Layer 4 of a small transformer language model trained on English Wikipedia (8 layers, counted from 0, width 128).
A neuron's activation on a vector x is GELU(gate . x) times (in . x), where the dot is the dot product.
The model reads these tokens: "," " one" " of" " " "1" "3" " facilities" " on" " the" " NA" "S" "CA" "R" " sched" "ule" " to" " host" " more" " than"

The vector x that enters this layer's MLP at each token. A number n stands for (n - 500) times 0.0056.
0 ",": 231 497 354 702 506 598 417 680 539 503 693 446 456 332 462 401 470 673 658 503 687 583 574 876 258 572 659 589 282 539 457 410 643 383 387 435 441 340 480 645 557 519 416 504 425 387 387 269 627 442 514 674 485 430 446 617 350 553 511 410 416 663 487 602 454 521 714 690 555 482 660 492 440 589 808 566 409 431 553 530 567 500 438 383 556 479 325 479 435 489 605 410 428 433 314 666 504 615 335 742 482 130 565 391 583 592 409 403 760 626 392 554 716 372 334 611 300 548 429 545 308 496 521 385 499 558 495 480
1 " one": 331 758 487 545 506 305 422 270 532 500 728 639 554 363 371 221 494 607 735 580 594 483 665 795 324 541 619 668 422 759 583 480 670 187 470 700 583 254 439 584 537 555 465 714 471 382 504 499 623 400 622 604 646 367 466 704 690 517 441 583 535 610 388 546 640 646 662 779 508 395 569 543 587 532 572 565 486 464 500 518 810 437 529 370 630 548 383 241 551 609 503 716 461 392 304 624 554 622 546 516 320 522 584 380 479 490 353 542 684 568 470 397 510 489 450 368 513 525 432 502 456 384 857 502 348 484 506 512
2 " of": 327 528 396 600 583 616 428 470 316 410 673 609 495 385 304 405 567 642 682 349 633 582 642 771 358 582 565 817 483 648 495 434 597 488 661 419 497 269 407 603 477 542 625 517 571 513 348 325 636 315 631 465 530 397 482 752 427 457 530 297 430 534 292 432 550 468 381 928 545 362 376 379 519 495 623 724 505 635 632 591 572 482 429 436 629 638 464 502 459 523 385 473 413 416 201 628 636 688 473 479 464 488 633 414 403 465 568 489 800 512 452 585 520 463 513 343 486 512 273 460 539 344 501 483 622 705 632 491
3 " ": 437 572 397 642 420 401 372 365 561 454 704 685 641 526 228 414 328 629 629 481 573 661 389 740 544 299 518 688 448 666 791 748 527 383 381 447 517 207 549 368 524 536 467 576 381 394 271 344 657 241 613 579 529 466 477 556 498 517 639 382 601 600 431 562 450 346 632 576 590 613 599 352 577 615 495 649 505 467 447 345 416 428 532 413 264 325 495 203 517 676 379 339 287 474 477 601 484 464 552 645 406 331 462 268 432 588 224 561 756 386 378 410 641 361 472 356 572 680 520 465 426 163 496 349 546 657 397 468
4 "1": 253 648 202 469 444 401 399 589 689 504 589 671 621 566 245 398 453 692 643 628 511 419 503 532 360 430 590 608 423 597 798 584 547 456 319 593 662 449 492 422 735 529 405 549 524 373 350 227 692 348 563 485 500 374 471 393 593 607 735 567 592 651 372 651 436 454 668 600 370 404 319 195 560 682 406 552 561 392 712 418 414 516 562 377 551 245 384 376 342 670 393 637 314 630 387 545 440 511 380 511 476 477 439 398 515 737 402 593 618 353 469 337 671 395 614 508 506 481 526 577 565 110 548 336 699 541 523 303
5 "3": 195 601 458 435 465 577 417 488 555 447 430 760 678 471 233 278 513 674 624 564 520 407 624 521 216 407 475 608 396 629 712 495 668 514 381 420 699 494 470 454 703 512 300 655 375 450 533 252 591 212 566 419 701 429 340 411 592 433 722 754 553 693 489 694 417 552 660 671 414 578 331 347 622 576 480 475 546 483 630 387 473 553 454 432 382 441 416 468 378 696 298 504 411 448 431 434 568 643 400 648 308 455 405 445 503 651 362 483 505 539 496 303 570 475 514 315 393 507 511 522 665 32 585 377 660 494 659 404
6 " facilities": 507 664 468 532 387 443 633 511 447 804 657 821 564 384 456 289 489 645 450 388 564 431 566 620 551 363 556 653 268 739 472 451 506 210 513 464 661 391 661 689 397 495 316 639 482 412 556 293 643 453 525 684 544 525 544 632 414 365 694 463 534 649 283 651 466 610 357 604 851 416 576 476 553 570 215 544 407 316 719 576 490 393 578 419 539 380 257 379 463 625 396 452 307 392 353 645 625 565 483 455 248 392 529 374 553 460 562 635 555 669 558 486 448 607 438 414 302 389 499 619 333 329 402 409 617 366 617 515
7 " on": 376 523 501 604 369 500 488 526 460 568 646 727 544 486 507 330 553 710 606 398 657 544 629 746 414 727 508 610 438 620 539 742 516 436 612 396 453 421 622 667 496 530 488 584 341 539 404 195 568 357 665 525 500 410 332 631 550 545 549 361 550 489 281 622 615 584 462 956 678 385 564 473 566 369 511 533 354 510 626 519 526 512 653 371 478 618 359 439 490 706 332 258 376 261 429 475 650 493 445 470 437 416 563 386 460 419 554 420 676 400 695 382 498 336 294 535 427 373 684 664 529 337 507 540 447 342 559 521
8 " the": 228 575 350 555 442 481 478 570 477 387 611 658 660 458 402 438 444 803 594 443 538 466 576 764 484 552 488 569 218 430 467 514 614 73 462 402 450 262 598 576 428 368 551 599 480 480 501 333 599 498 694 511 432 351 563 657 560 410 508 562 518 530 403 590 601 562 402 975 650 524 580 339 558 400 547 536 417 526 657 448 594 464 619 366 556 434 344 358 476 624 466 399 462 449 523 660 638 446 577 381 479 395 582 403 505 579 615 466 721 549 552 423 402 494 391 237 517 519 620 547 443 514 628 451 524 348 584 544
9 " NA": 315 738 640 621 453 436 311 398 542 402 557 381 776 706 427 260 540 585 412 484 585 586 552 520 390 533 515 608 496 457 490 633 710 352 514 504 544 325 564 541 625 397 623 468 243 310 472 265 775 287 690 513 681 714 456 764 703 355 613 437 361 684 238 752 686 695 552 460 680 412 506 439 457 497 656 732 405 332 625 351 314 481 618 391 301 358 371 443 539 572 409 739 417 313 427 466 546 414 435 583 423 643 484 202 310 600 538 579 745 505 415 543 451 475 528 309 332 384 471 437 569 481 467 493 576 471 453 411
10 "S": 581 683 470 571 398 472 390 355 522 591 434 393 627 658 280 271 553 593 510 601 672 593 805 588 558 446 476 684 488 445 506 565 638 554 529 546 504 369 650 434 541 438 593 432 554 521 611 473 754 493 684 369 569 545 391 826 517 241 649 586 361 618 364 810 560 566 448 384 756 604 522 408 452 709 402 766 260 299 699 376 641 592 703 241 342 448 465 535 809 730 589 546 500 484 293 636 734 608 392 485 412 558 473 353 639 393 377 625 549 640 499 506 436 632 468 498 334 594 459 473 419 385 419 480 746 562 301 348
11 "CA": 394 594 482 554 559 640 353 214 619 509 533 620 668 434 627 479 593 442 586 437 610 403 749 660 313 505 546 835 416 571 641 718 491 493 660 511 549 275 652 500 478 359 540 318 405 486 572 344 789 302 666 386 604 851 420 740 420 343 622 485 445 677 318 717 458 510 467 510 632 442 543 477 477 632 537 607 348 390 563 505 369 434 587 215 460 314 474 453 635 735 482 735 384 367 455 412 515 553 403 559 504 647 426 499 630 632 442 867 840 662 572 455 388 589 485 378 261 280 471 696 461 483 511 509 564 573 366 398
12 "R": 309 571 384 571 448 519 408 359 584 533 518 431 653 459 545 313 524 483 589 530 679 527 694 496 473 437 576 687 461 599 623 618 612 406 666 529 560 249 670 461 621 418 381 335 426 468 451 267 789 339 615 412 514 821 503 698 522 505 655 681 369 554 322 739 722 535 538 470 735 652 604 393 639 607 459 476 222 526 780 295 563 484 659 349 532 527 352 465 495 774 587 478 439 457 438 415 462 475 413 553 433 612 400 305 525 563 446 766 633 611 547 615 149 705 461 708 238 462 400 643 522 524 349 445 611 498 355 482
13 " sched": 377 477 442 650 480 453 497 500 377 582 496 530 654 507 352 290 578 556 607 378 543 560 612 662 587 704 570 561 493 561 635 605 216 346 623 460 548 294 632 761 620 475 317 368 372 354 488 350 646 432 692 592 617 707 586 591 483 619 646 601 532 570 201 599 473 555 357 367 731 451 578 381 796 463 306 764 558 248 670 422 314 617 502 551 624 616 487 335 431 763 158 368 383 265 427 567 569 535 529 409 551 474 631 274 640 741 667 361 575 568 621 622 368 596 332 367 435 383 378 360 442 630 358 434 509 547 455 465
14 "ule": 314 599 313 609 312 384 394 311 617 700 700 507 661 351 638 282 529 705 529 514 444 545 694 657 337 418 597 704 414 661 448 423 339 456 647 501 600 273 619 510 555 367 523 475 359 308 493 377 622 322 743 689 631 674 413 710 311 515 566 455 558 626 363 742 531 677 511 617 684 366 270 400 514 505 437 474 384 316 752 551 476 525 690 531 595 450 444 444 546 760 422 241 326 336 382 443 589 542 450 470 380 357 545 429 511 747 438 462 505 598 538 554 264 453 480 424 398 482 428 535 334 697 439 410 630 615 506 278
15 " to": 450 588 560 401 446 503 342 427 540 670 613 599 698 362 530 231 503 553 715 419 428 489 583 607 529 504 444 541 468 418 476 608 449 337 474 280 522 371 511 433 398 379 400 587 366 490 258 388 639 414 631 447 335 459 446 665 409 470 602 478 438 518 268 582 577 670 463 840 735 493 521 199 573 356 560 584 396 480 753 468 510 532 774 221 624 582 354 576 567 674 508 257 301 236 526 424 576 622 304 505 459 329 767 328 384 356 661 409 633 445 590 500 531 364 385 451 493 457 445 480 308 529 508 374 439 471 523 482
16 " host": 341 557 528 528 470 592 543 493 649 631 610 902 628 536 491 409 542 611 671 634 345 490 725 708 715 596 446 567 446 700 460 617 560 362 340 673 576 303 431 682 610 557 538 688 329 318 367 466 598 329 754 483 501 586 446 623 563 582 515 383 573 498 218 558 714 759 498 584 513 683 556 449 712 319 585 654 398 317 681 500 380 349 507 308 504 581 260 419 678 736 320 372 423 144 449 577 458 624 388 600 371 456 575 455 449 590 406 690 460 494 570 399 458 477 424 475 279 398 599 710 483 700 556 400 405 401 696 457
17 " more": 437 658 461 492 323 536 416 314 506 558 888 593 657 331 713 299 579 507 553 660 437 571 578 796 636 476 539 488 516 743 532 271 698 474 531 479 634 277 635 549 349 593 575 641 394 214 634 394 693 450 666 511 609 467 459 559 458 525 462 729 455 471 298 603 614 626 355 822 691 525 383 383 560 578 660 723 504 478 553 431 365 428 504 352 658 592 344 429 654 505 483 541 584 285 470 474 566 800 608 596 378 425 648 439 388 612 623 666 558 478 505 437 644 679 495 492 440 494 409 373 471 376 765 455 501 504 392 524
18 " than": 161 557 547 400 640 478 379 451 414 626 671 532 703 444 693 165 722 526 591 703 562 467 650 673 536 551 499 634 615 670 567 478 615 394 504 437 550 336 500 412 402 535 592 453 332 434 290 380 625 392 593 504 615 417 392 686 485 421 614 319 469 551 234 692 589 636 556 803 637 541 434 347 697 552 700 665 543 609 490 559 515 624 553 316 507 613 429 369 564 514 464 382 459 401 411 556 525 389 346 607 339 386 626 233 292 411 533 521 718 530 516 285 768 484 414 478 325 567 442 521 330 536 482 347 443 481 587 354

Each question shows the input weights of one neuron of the MLP. A number n stands for (n - 500) times 0.0017.

n193 gate: 623 457 374 357 563 374 536 444 453 344 554 541 547 474 494 570 534 387 538 487 510 390 522 412 408 375 622 500 643 427 722 510 337 446 563 587 497 533 576 573 600 560 488 447 552 521 392 739 534 736 547 476 529 391 453 484 648 475 332 378 415 487 335 523 392 303 628 297 316 359 616 592 533 581 387 602 687 539 583 689 541 436 486 526 376 368 358 409 590 361 371 447 669 654 452 437 581 570 336 369 366 375 573 547 628 367 530 364 555 542 516 413 449 365 507 509 404 397 457 398 424 756 392 556 551 327 430 637
n193 in: 381 503 746 465 371 547 613 631 366 550 435 389 424 633 412 545 745 612 649 340 480 522 500 510 532 572 434 517 458 493 613 367 811 509 510 486 547 354 270 548 510 587 513 484 478 611 540 519 532 353 443 383 550 480 534 737 370 513 487 548 617 493 559 527 593 367 446 404 519 553 615 376 220 534 604 544 477 378 325 524 565 600 493 493 396 772 399 681 536 497 398 497 536 387 490 554 633 529 599 484 534 559 351 541 467 844 625 497 364 383 302 535 548 363 646 352 537 627 443 636 414 551 549 325 437 520 418 435
It fires most on token 6 " facilities"

n140 gate: 354 485 476 405 548 363 500 421 558 503 509 527 529 603 441 427 368 542 567 485 439 626 368 383 467 532 497 427 473 440 479 479 325 696 394 600 664 541 485 424 593 719 464 527 655 503 481 535 515 550 356 346 466 503 445 563 563 434 540 449 503 668 447 678 542 662 369 520 573 462 450 474 382 529 418 521 497 571 227 598 497 703 529 553 367 534 664 533 290 518 358 659 686 709 665 659 749 597 509 316 389 542 427 530 454 554 480 401 715 445 576 553 445 660 565 414 580 333 443 476 614 482 537 423 369 476 592 478
n140 in: 682 453 576 459 533 550 582 573 483 580 513 707 629 500 590 682 638 683 532 481 510 667 548 676 275 392 616 401 662 527 401 538 537 527 494 642 606 507 519 602 673 373 531 475 506 457 395 509 394 340 453 598 536 474 418 459 563 516 372 465 546 572 451 420 280 326 362 360 468 484 510 549 590 575 577 621 616 422 645 403 391 575 510 484 494 600 520 582 549 440 409 487 523 407 400 522 369 430 453 275 200 436 379 463 558 500 551 577 493 372 647 512 729 451 280 569 447 547 520 318 360 572 208 458 651 490 683 446
Its three highest activations, in order, are on tokens 4 "1", 5 "3", 8 " the"

n183 gate: 470 197 467 418 487 315 420 391 551 471 431 718 308 472 456 608 555 391 455 533 488 553 428 656 313 520 503 273 593 453 482 515 594 418 586 351 447 553 491 416 583 652 547 392 471 609 651 762 538 428 376 423 332 476 494 586 580 624 422 503 565 552 460 506 506 577 415 357 566 463 390 336 265 624 416 459 451 619 523 681 491 754 570 555 369 430 553 529 394 556 381 562 531 578 437 515 451 485 369 572 431 511 356 544 618 664 582 458 503 425 515 561 670 494 442 558 397 567 444 419 492 529 345 475 539 470 373 506
n183 in: 562 497 525 322 493 570 385 706 399 518 513 780 473 470 481 462 541 588 301 386 477 389 532 639 551 408 688 520 564 801 653 365 627 476 344 534 642 717 673 443 456 580 437 425 537 555 533 451 487 762 635 473 340 568 503 630 444 525 468 462 431 389 445 393 568 671 547 399 545 398 467 389 627 358 680 590 516 611 552 443 580 449 312 640 621 380 391 591 668 620 591 519 451 454 375 541 464 420 592 497 534 462 484 547 661 490 630 488 428 449 657 481 465 546 445 519 463 406 390 359 436 516 331 694 586 648 545 265
It fires most on token 3 " "

n166 gate: 582 434 400 566 481 432 649 529 370 634 432 576 487 354 557 559 517 585 448 280 494 333 404 342 469 370 590 423 558 458 165 534 516 494 384 542 379 655 577 534 558 402 712 422 260 541 500 619 431 592 409 488 402 422 346 610 316 609 352 540 465 699 530 477 549 462 621 515 368 433 472 346 384 578 599 473 488 491 574 573 457 307 484 387 425 634 621 479 459 604 672 482 582 536 423 400 620 518 555 584 329 489 559 542 574 482 634 428 513 404 605 347 362 385 583 536 610 422 343 593 610 412 433 575 351 605 363 523
n166 in: 607 591 599 454 405 546 465 481 593 500 745 417 677 510 356 340 493 614 453 361 424 417 509 463 593 666 424 445 534 543 478 381 500 399 481 497 354 579 525 466 475 528 653 635 512 326 288 449 607 530 293 503 529 633 693 472 455 602 422 494 484 554 506 444 712 372 506 374 559 420 210 518 624 517 578 381 525 666 563 530 632 364 473 439 390 620 312 546 427 326 354 346 634 530 531 599 628 585 484 604 407 626 616 601 642 696 559 372 510 484 516 558 541 481 456 439 457 531 569 475 574 694 550 459 507 654 585 208
On which token does it fire most, and how strongly? 11 "CA", at about 0.23

n209 gate: 584 426 724 394 623 537 340 405 456 457 290 462 513 297 434 524 379 712 491 392 376 544 515 494 427 432 580 332 638 645 356 220 494 403 354 512 482 568 391 600 436 570 520 362 608 466 267 511 468 679 572 576 560 539 422 660 379 471 600 637 603 404 506 441 556 427 312 458 365 443 491 599 417 391 696 520 473 497 457 547 544 581 692 428 552 396 527 558 649 488 664 619 521 483 399 520 425 388 558 479 514 484 526 540 494 459 478 623 415 660 403 451 485 546 528 600 577 439 534 453 570 425 531 503 624 337 536 549
n209 in: 718 467 579 470 494 506 481 465 546 538 361 379 490 607 515 583 593 355 454 543 401 612 701 561 314 450 593 478 420 410 712 611 500 520 445 513 198 323 666 442 542 632 572 683 530 594 544 654 611 459 412 518 535 332 487 482 513 594 552 357 481 522 671 609 575 512 382 553 677 456 384 409 692 708 468 354 509 478 577 419 398 484 369 497 623 658 430 464 397 378 525 443 387 500 534 412 406 445 543 605 585 371 546 398 537 543 436 589 317 352 549 536 457 373 546 554 593 620 602 439 500 720 607 580 464 463 308 400
It fires most on token 6 " facilities"

n243 gate: 514 586 479 539 554 407 453 487 565 574 432 518 663 531 739 426 483 397 393 442 386 624 417 530 424 326 503 633 589 410 524 488 567 451 354 510 627 580 497 482 470 476 527 362 453 277 620 491 512 618 346 412 713 680 415 600 336 557 693 542 443 278 609 503 630 567 623 488 418 547 628 618 673 708 318 500 627 597 456 564 626 380 634 363 491 550 560 485 618 330 369 479 481 384 629 443 437 365 542 451 532 478 512 712 497 473 543 315 509 423 426 625 500 519 510 560 647 350 315 469 553 500 644 594 375 365 546 484
n243 in: 416 507 460 314 627 185 497 342 396 448 633 567 478 399 606 561 478 480 398 614 480 353 623 520 453 614 411 444 395 472 601 493 313 766 534 453 609 493 598 422 563 351 414 566 575 461 315 621 739 451 513 452 507 531 507 510 741 193 466 467 553 646 562 511 410 552 483 555 207 660 466 464 564 647 422 500 685 521 601 586 391 306 500 372 329 486 651 543 387 416 662 530 656 241 561 560 580 585 406 357 614 543 527 424 568 510 337 390 309 326 598 540 449 591 482 626 564 590 444 429 450 547 542 241 555 449 490 557
It fires most on token 6 " facilities"

n108 gate: 337 319 525 586 678 655 513 503 410 512 551 587 658 519 503 598 343 624 528 437 548 406 691 565 588 530 529 516 409 685 519 554 513 706 673 373 265 559 497 434 441 519 596 568 612 699 526 421 469 418 466 446 516 481 574 356 669 575 368 435 360 610 406 497 356 343 503 422 340 575 654 685 540 503 533 478 340 529 403 446 440 456 642 670 515 557 588 463 670 491 362 537 284 521 430 410 403 301 309 614 418 434 639 340 411 503 601 573 539 525 418 617 469 761 395 324 500 512 526 516 587 516 616 538 585 548 341 536
n108 in: 506 506 407 503 541 514 584 554 227 271 444 532 573 544 191 572 380 362 503 539 415 639 368 719 575 374 649 578 367 329 578 366 425 244 458 403 422 698 402 366 497 347 433 538 277 475 658 481 497 598 526 653 560 698 531 704 473 535 402 423 699 460 544 507 562 323 452 506 477 500 527 437 551 625 401 535 417 470 428 494 605 514 531 560 456 477 490 375 460 429 533 394 730 437 546 381 550 288 510 438 287 545 696 475 572 549 500 573 410 428 582 452 471 581 475 430 363 666 320 598 494 535 592 348 370 648 536 438
It fires most on token 3 " "

n201 gate: 422 618 572 491 490 297 391 560 426 582 601 297 422 525 568 427 602 533 375 536 561 338 549 683 569 491 432 519 524 541 552 558 433 681 557 282 415 592 597 376 264 673 563 450 623 657 416 345 482 629 359 404 484 531 542 551 541 446 418 632 629 450 412 637 632 260 458 358 539 578 497 538 525 487 744 509 571 562 497 732 607 558 428 441 405 589 497 440 589 301 593 655 466 494 552 521 472 476 512 411 485 622 521 595 521 542 368 531 625 463 585 604 621 497 709 361 541 432 471 311 475 554 474 585 674 537 509 510
n201 in: 546 354 424 461 650 497 449 472 578 449 493 559 450 651 588 537 345 546 637 549 285 526 359 402 563 564 500 493 556 493 440 463 521 541 662 391 490 503 413 477 523 497 422 285 455 631 548 426 321 468 507 662 517 635 408 418 600 444 716 543 810 514 327 577 405 259 624 436 510 664 690 398 573 511 517 477 685 436 420 428 477 405 639 588 487 426 383 565 855 500 483 559 646 355 594 707 401 503 424 477 423 436 487 328 755 457 412 370 623 577 377 432 417 411 375 662 479 787 618 443 594 359 509 528 443 349 621 493
On which token does it fire most, and how strongly? 1 " one", at about 0.23

n153 gate: 526 574 597 374 500 623 512 596 393 554 523 574 512 408 536 593 288 572 472 492 435 395 319 309 611 470 466 363 396 521 581 500 356 635 631 381 407 388 542 475 301 570 456 580 403 532 636 538 401 446 467 471 517 469 291 408 404 503 497 611 633 440 495 350 536 554 442 564 522 434 494 403 450 417 447 560 443 583 468 585 508 548 584 429 475 500 747 704 520 453 380 437 491 432 492 649 474 245 467 475 616 405 579 489 494 617 368 461 701 497 553 442 363 399 367 396 538 635 354 573 487 461 413 592 415 413 571 577
n153 in: 558 393 391 481 385 540 639 389 230 385 503 512 513 529 559 576 575 603 462 469 414 338 567 435 613 533 733 359 645 497 434 424 428 548 494 410 608 421 465 415 394 443 447 559 448 452 373 339 623 223 435 581 423 653 513 484 620 525 434 569 601 616 421 688 320 554 565 491 494 636 599 521 480 420 553 595 516 632 235 476 380 450 642 320 399 286 536 565 487 394 567 491 362 656 475 568 506 560 553 418 548 690 629 362 402 303 506 462 675 360 563 506 500 562 422 349 533 750 513 592 488 503 360 491 398 563 367 371
On which token does it fire most, and how strongly? 15 " to", at about 1.2

n275 gate: 314 349 432 422 642 517 438 348 383 601 486 505 462 594 667 506 757 579 458 525 620 527 358 544 637 676 436 463 525 451 290 506 344 592 390 380 566 587 467 602 495 632 511 470 601 519 358 559 654 519 552 342 466 441 397 497 489 530 547 399 434 565 497 480 532 576 533 579 420 585 545 428 471 564 416 653 466 480 492 354 586 403 367 537 546 511 448 342 475 456 520 538 565 551 439 565 568 389 582 403 736 505 566 460 394 343 492 485 423 544 439 524 431 649 518 565 431 676 581 403 470 451 602 541 461 467 283 517
n275 in: 557 563 385 644 478 567 484 322 565 527 691 479 385 462 500 731 580 624 217 409 444 679 630 452 534 432 528 583 482 346 414 245 359 578 424 568 662 474 233 451 530 509 515 377 459 456 475 541 554 577 464 523 569 534 536 433 557 575 638 403 570 500 485 593 480 588 500 324 552 465 537 320 455 513 398 748 519 513 476 396 611 630 507 622 512 655 331 609 593 454 525 687 594 497 435 506 447 571 521 426 479 368 340 303 330 466 567 486 626 586 574 536 439 614 437 593 728 455 366 580 455 388 488 466 559 423 617 600
It fires most on token 10 "S"

n142 gate: 549 480 571 596 537 329 576 441 658 477 614 278 259 573 451 619 535 421 512 300 428 544 344 556 621 437 373 466 464 432 577 634 578 514 589 535 423 519 545 331 526 423 398 346 532 640 485 629 462 532 529 724 521 379 399 391 543 529 461 647 442 454 454 519 655 614 433 597 565 567 564 403 643 661 553 448 331 521 486 449 443 604 401 467 465 554 657 591 440 544 648 307 837 540 566 562 497 685 515 431 426 416 494 532 389 535 449 494 457 665 431 576 539 500 532 581 746 646 571 384 541 523 615 533 503 407 518 481
n142 in: 593 521 452 584 691 717 419 532 613 453 534 494 490 393 476 494 563 314 463 491 589 455 402 569 518 603 676 396 457 315 634 512 296 385 442 497 503 484 558 546 566 400 473 348 529 582 613 582 691 603 584 535 375 420 416 424 531 581 597 530 462 434 614 516 471 579 581 453 558 268 497 450 443 587 484 277 407 531 479 445 219 429 549 435 622 281 279 488 580 421 534 401 528 574 647 674 653 433 313 512 325 665 314 452 478 533 448 548 556 512 561 530 585 431 539 661 347 410 522 363 503 368 431 620 585 420 555 388
It fires most on token 1 " one"

n202 gate: 491 531 269 584 517 566 399 365 319 555 551 609 547 559 494 351 353 466 519 459 321 513 411 628 673 396 555 602 500 470 443 332 642 338 576 483 576 503 529 497 553 607 637 206 582 582 311 415 329 570 597 609 617 593 486 500 663 341 468 384 539 429 503 739 524 642 469 461 241 565 558 701 394 302 328 540 558 590 298 572 421 581 605 606 318 446 526 329 558 343 590 553 451 457 570 497 536 411 550 353 521 367 500 401 542 531 443 305 373 529 335 531 487 477 466 559 560 624 520 503 529 590 446 530 531 468 385 567
n202 in: 413 558 655 454 353 454 452 490 318 554 371 595 320 658 555 484 517 423 330 379 421 618 440 349 531 461 287 412 409 529 475 541 582 518 547 411 597 434 525 600 411 588 537 494 416 506 297 591 423 479 565 664 631 595 593 522 597 367 575 565 510 439 641 684 653 473 494 584 372 429 449 464 356 503 458 311 370 382 467 595 312 167 587 459 134 541 526 626 510 522 656 546 314 427 554 580 660 531 516 585 560 514 638 534 563 478 281 529 445 579 400 680 428 526 466 436 510 632 529 591 431 571 482 608 591 494 449 454
It fires most on token 9 " NA"

n244 gate: 443 643 423 749 439 503 493 372 597 613 248 414 729 426 522 552 440 680 513 642 500 622 562 278 426 519 451 497 425 354 363 611 367 469 380 545 409 674 585 441 410 451 497 500 400 528 463 403 481 613 384 248 523 559 451 435 470 612 464 580 520 383 553 370 562 506 410 603 523 523 546 588 571 403 446 433 487 540 513 586 507 320 451 464 684 355 395 494 503 497 841 551 816 453 395 513 420 745 584 467 466 333 445 452 553 578 239 427 356 507 516 475 549 513 493 551 493 439 537 477 622 494 266 686 310 552 572 483
n244 in: 608 648 420 558 409 513 433 490 615 557 587 418 586 395 721 441 658 506 599 442 597 598 553 418 605 458 566 683 293 746 670 441 435 588 540 490 362 565 590 342 238 509 612 488 375 485 296 485 533 560 656 645 510 691 483 525 343 418 587 472 487 468 494 490 602 506 670 438 404 465 320 512 464 378 348 545 691 364 530 523 463 312 467 339 488 632 600 591 525 463 519 439 671 410 413 445 408 379 681 453 429 440 460 751 547 475 594 468 427 550 556 518 648 545 510 570 646 454 393 581 355 503 553 587 634 435 491 611
Its two highest activations, in order, are on tokens 5 "3", 8 " the"

n45 gate: 458 497 605 486 407 557 550 479 406 533 387 404 239 432 402 483 307 384 494 577 514 469 480 486 600 555 719 629 477 440 388 641 434 416 511 552 586 491 537 374 585 566 429 320 572 541 411 700 539 528 548 445 582 395 466 663 503 336 543 364 408 521 481 515 570 459 531 407 388 595 532 528 458 509 599 581 579 447 331 617 624 622 691 438 413 605 491 548 456 406 395 449 374 606 471 528 488 474 466 483 624 521 408 587 497 531 609 446 435 590 408 551 454 387 469 551 596 695 320 278 521 542 370 570 320 283 372 690
n45 in: 392 463 442 563 601 657 717 253 450 338 654 512 396 518 365 724 580 526 432 383 648 494 503 622 576 506 616 540 585 608 441 580 475 536 465 631 354 485 647 482 561 565 552 543 197 508 533 528 327 545 532 469 371 443 638 681 327 410 541 587 479 458 432 485 357 534 494 596 553 397 668 542 435 615 445 615 637 527 528 447 468 656 421 623 489 506 378 428 491 657 515 506 554 414 654 500 467 365 634 595 435 411 529 534 402 482 608 429 331 411 550 402 471 521 427 523 463 419 531 409 629 549 486 599 570 488 556 278
It fires most on token 15 " to"

n157 gate: 370 443 390 554 472 479 599 649 509 435 485 281 397 569 357 526 713 419 476 535 506 538 467 592 643 537 503 460 488 405 395 585 494 522 620 432 667 359 368 237 387 556 509 471 325 464 494 475 589 630 653 542 575 447 263 535 476 555 392 454 306 539 621 718 478 452 293 528 535 440 560 537 264 506 570 446 375 416 409 608 641 572 550 700 651 553 570 422 426 480 318 509 566 557 400 506 623 318 549 382 402 586 465 583 459 427 447 565 431 420 482 460 485 382 427 483 531 477 472 538 589 586 608 399 551 468 358 463
n157 in: 432 444 522 384 553 423 769 314 689 491 532 469 660 562 512 564 383 528 666 468 510 484 397 528 636 469 749 570 532 617 401 279 467 497 402 534 407 707 813 583 591 663 534 494 346 570 418 448 488 614 506 735 493 684 629 494 428 528 529 661 500 464 675 543 480 460 597 573 408 625 630 356 650 300 394 559 578 220 522 533 490 547 449 523 478 626 487 613 477 503 490 469 317 327 567 321 667 628 576 407 494 491 609 528 497 430 364 449 533 407 455 587 490 536 442 606 440 497 547 423 596 651 422 414 400 648 391 430
It fires most on token 14 "ule"

n213 gate: 519 454 439 601 522 599 512 387 488 602 604 517 717 330 491 630 516 608 538 471 645 360 455 361 503 744 464 399 421 315 473 609 423 550 606 453 616 685 642 547 546 488 549 503 491 523 415 585 523 457 634 537 394 482 478 503 454 555 544 427 497 485 525 506 616 514 590 289 612 339 533 370 559 378 448 397 384 470 489 283 402 559 715 566 474 527 579 483 524 333 377 552 374 426 349 468 503 293 602 453 590 451 246 540 521 512 567 527 331 334 373 615 453 628 424 509 485 549 466 317 554 622 433 362 548 491 649 488
n213 in: 538 497 441 494 348 573 468 667 560 372 516 407 325 461 478 481 521 372 500 500 468 662 589 681 453 345 686 516 522 635 415 589 467 413 478 577 556 731 468 380 568 478 522 352 406 551 451 579 333 543 488 352 597 455 412 365 562 550 674 759 340 587 366 563 621 379 692 566 522 601 346 451 569 654 474 565 426 535 598 601 446 309 358 513 552 430 536 481 471 547 494 388 448 328 678 575 387 551 556 468 582 445 487 654 242 695 554 482 280 535 351 444 333 549 405 534 682 361 490 525 598 435 402 603 561 468 277 573
On which token does it fire most, and how strongly? 12 "R", at about 0.92

n131 gate: 477 551 497 545 600 641 427 701 438 583 596 473 611 345 524 429 663 582 497 795 550 467 271 361 546 654 581 471 460 461 518 485 452 538 552 708 541 551 571 491 533 408 467 407 574 509 500 775 617 633 633 503 321 752 176 396 395 639 607 400 579 321 577 519 448 556 542 553 518 614 491 521 532 484 391 548 428 553 500 546 463 288 451 566 449 488 596 440 413 534 447 545 538 405 556 348 519 509 616 485 524 556 528 533 509 769 665 420 446 454 414 716 494 456 602 473 574 584 567 568 444 422 514 506 613 624 711 532
n131 in: 664 739 503 543 394 525 472 462 475 455 395 566 432 542 335 608 478 430 439 286 402 334 548 434 567 688 602 608 517 563 382 314 447 592 342 447 591 630 507 355 626 557 599 355 604 674 625 328 592 555 444 596 317 476 410 253 417 692 413 483 399 669 545 331 596 754 553 629 688 458 421 526 394 496 528 703 544 376 393 545 510 561 558 425 631 568 301 473 688 417 257 477 655 572 297 556 396 564 470 588 548 611 544 507 456 537 405 610 593 364 561 549 366 469 507 405 669 484 549 470 303 295 446 428 413 615 480 472
It fires most on token 12 "R"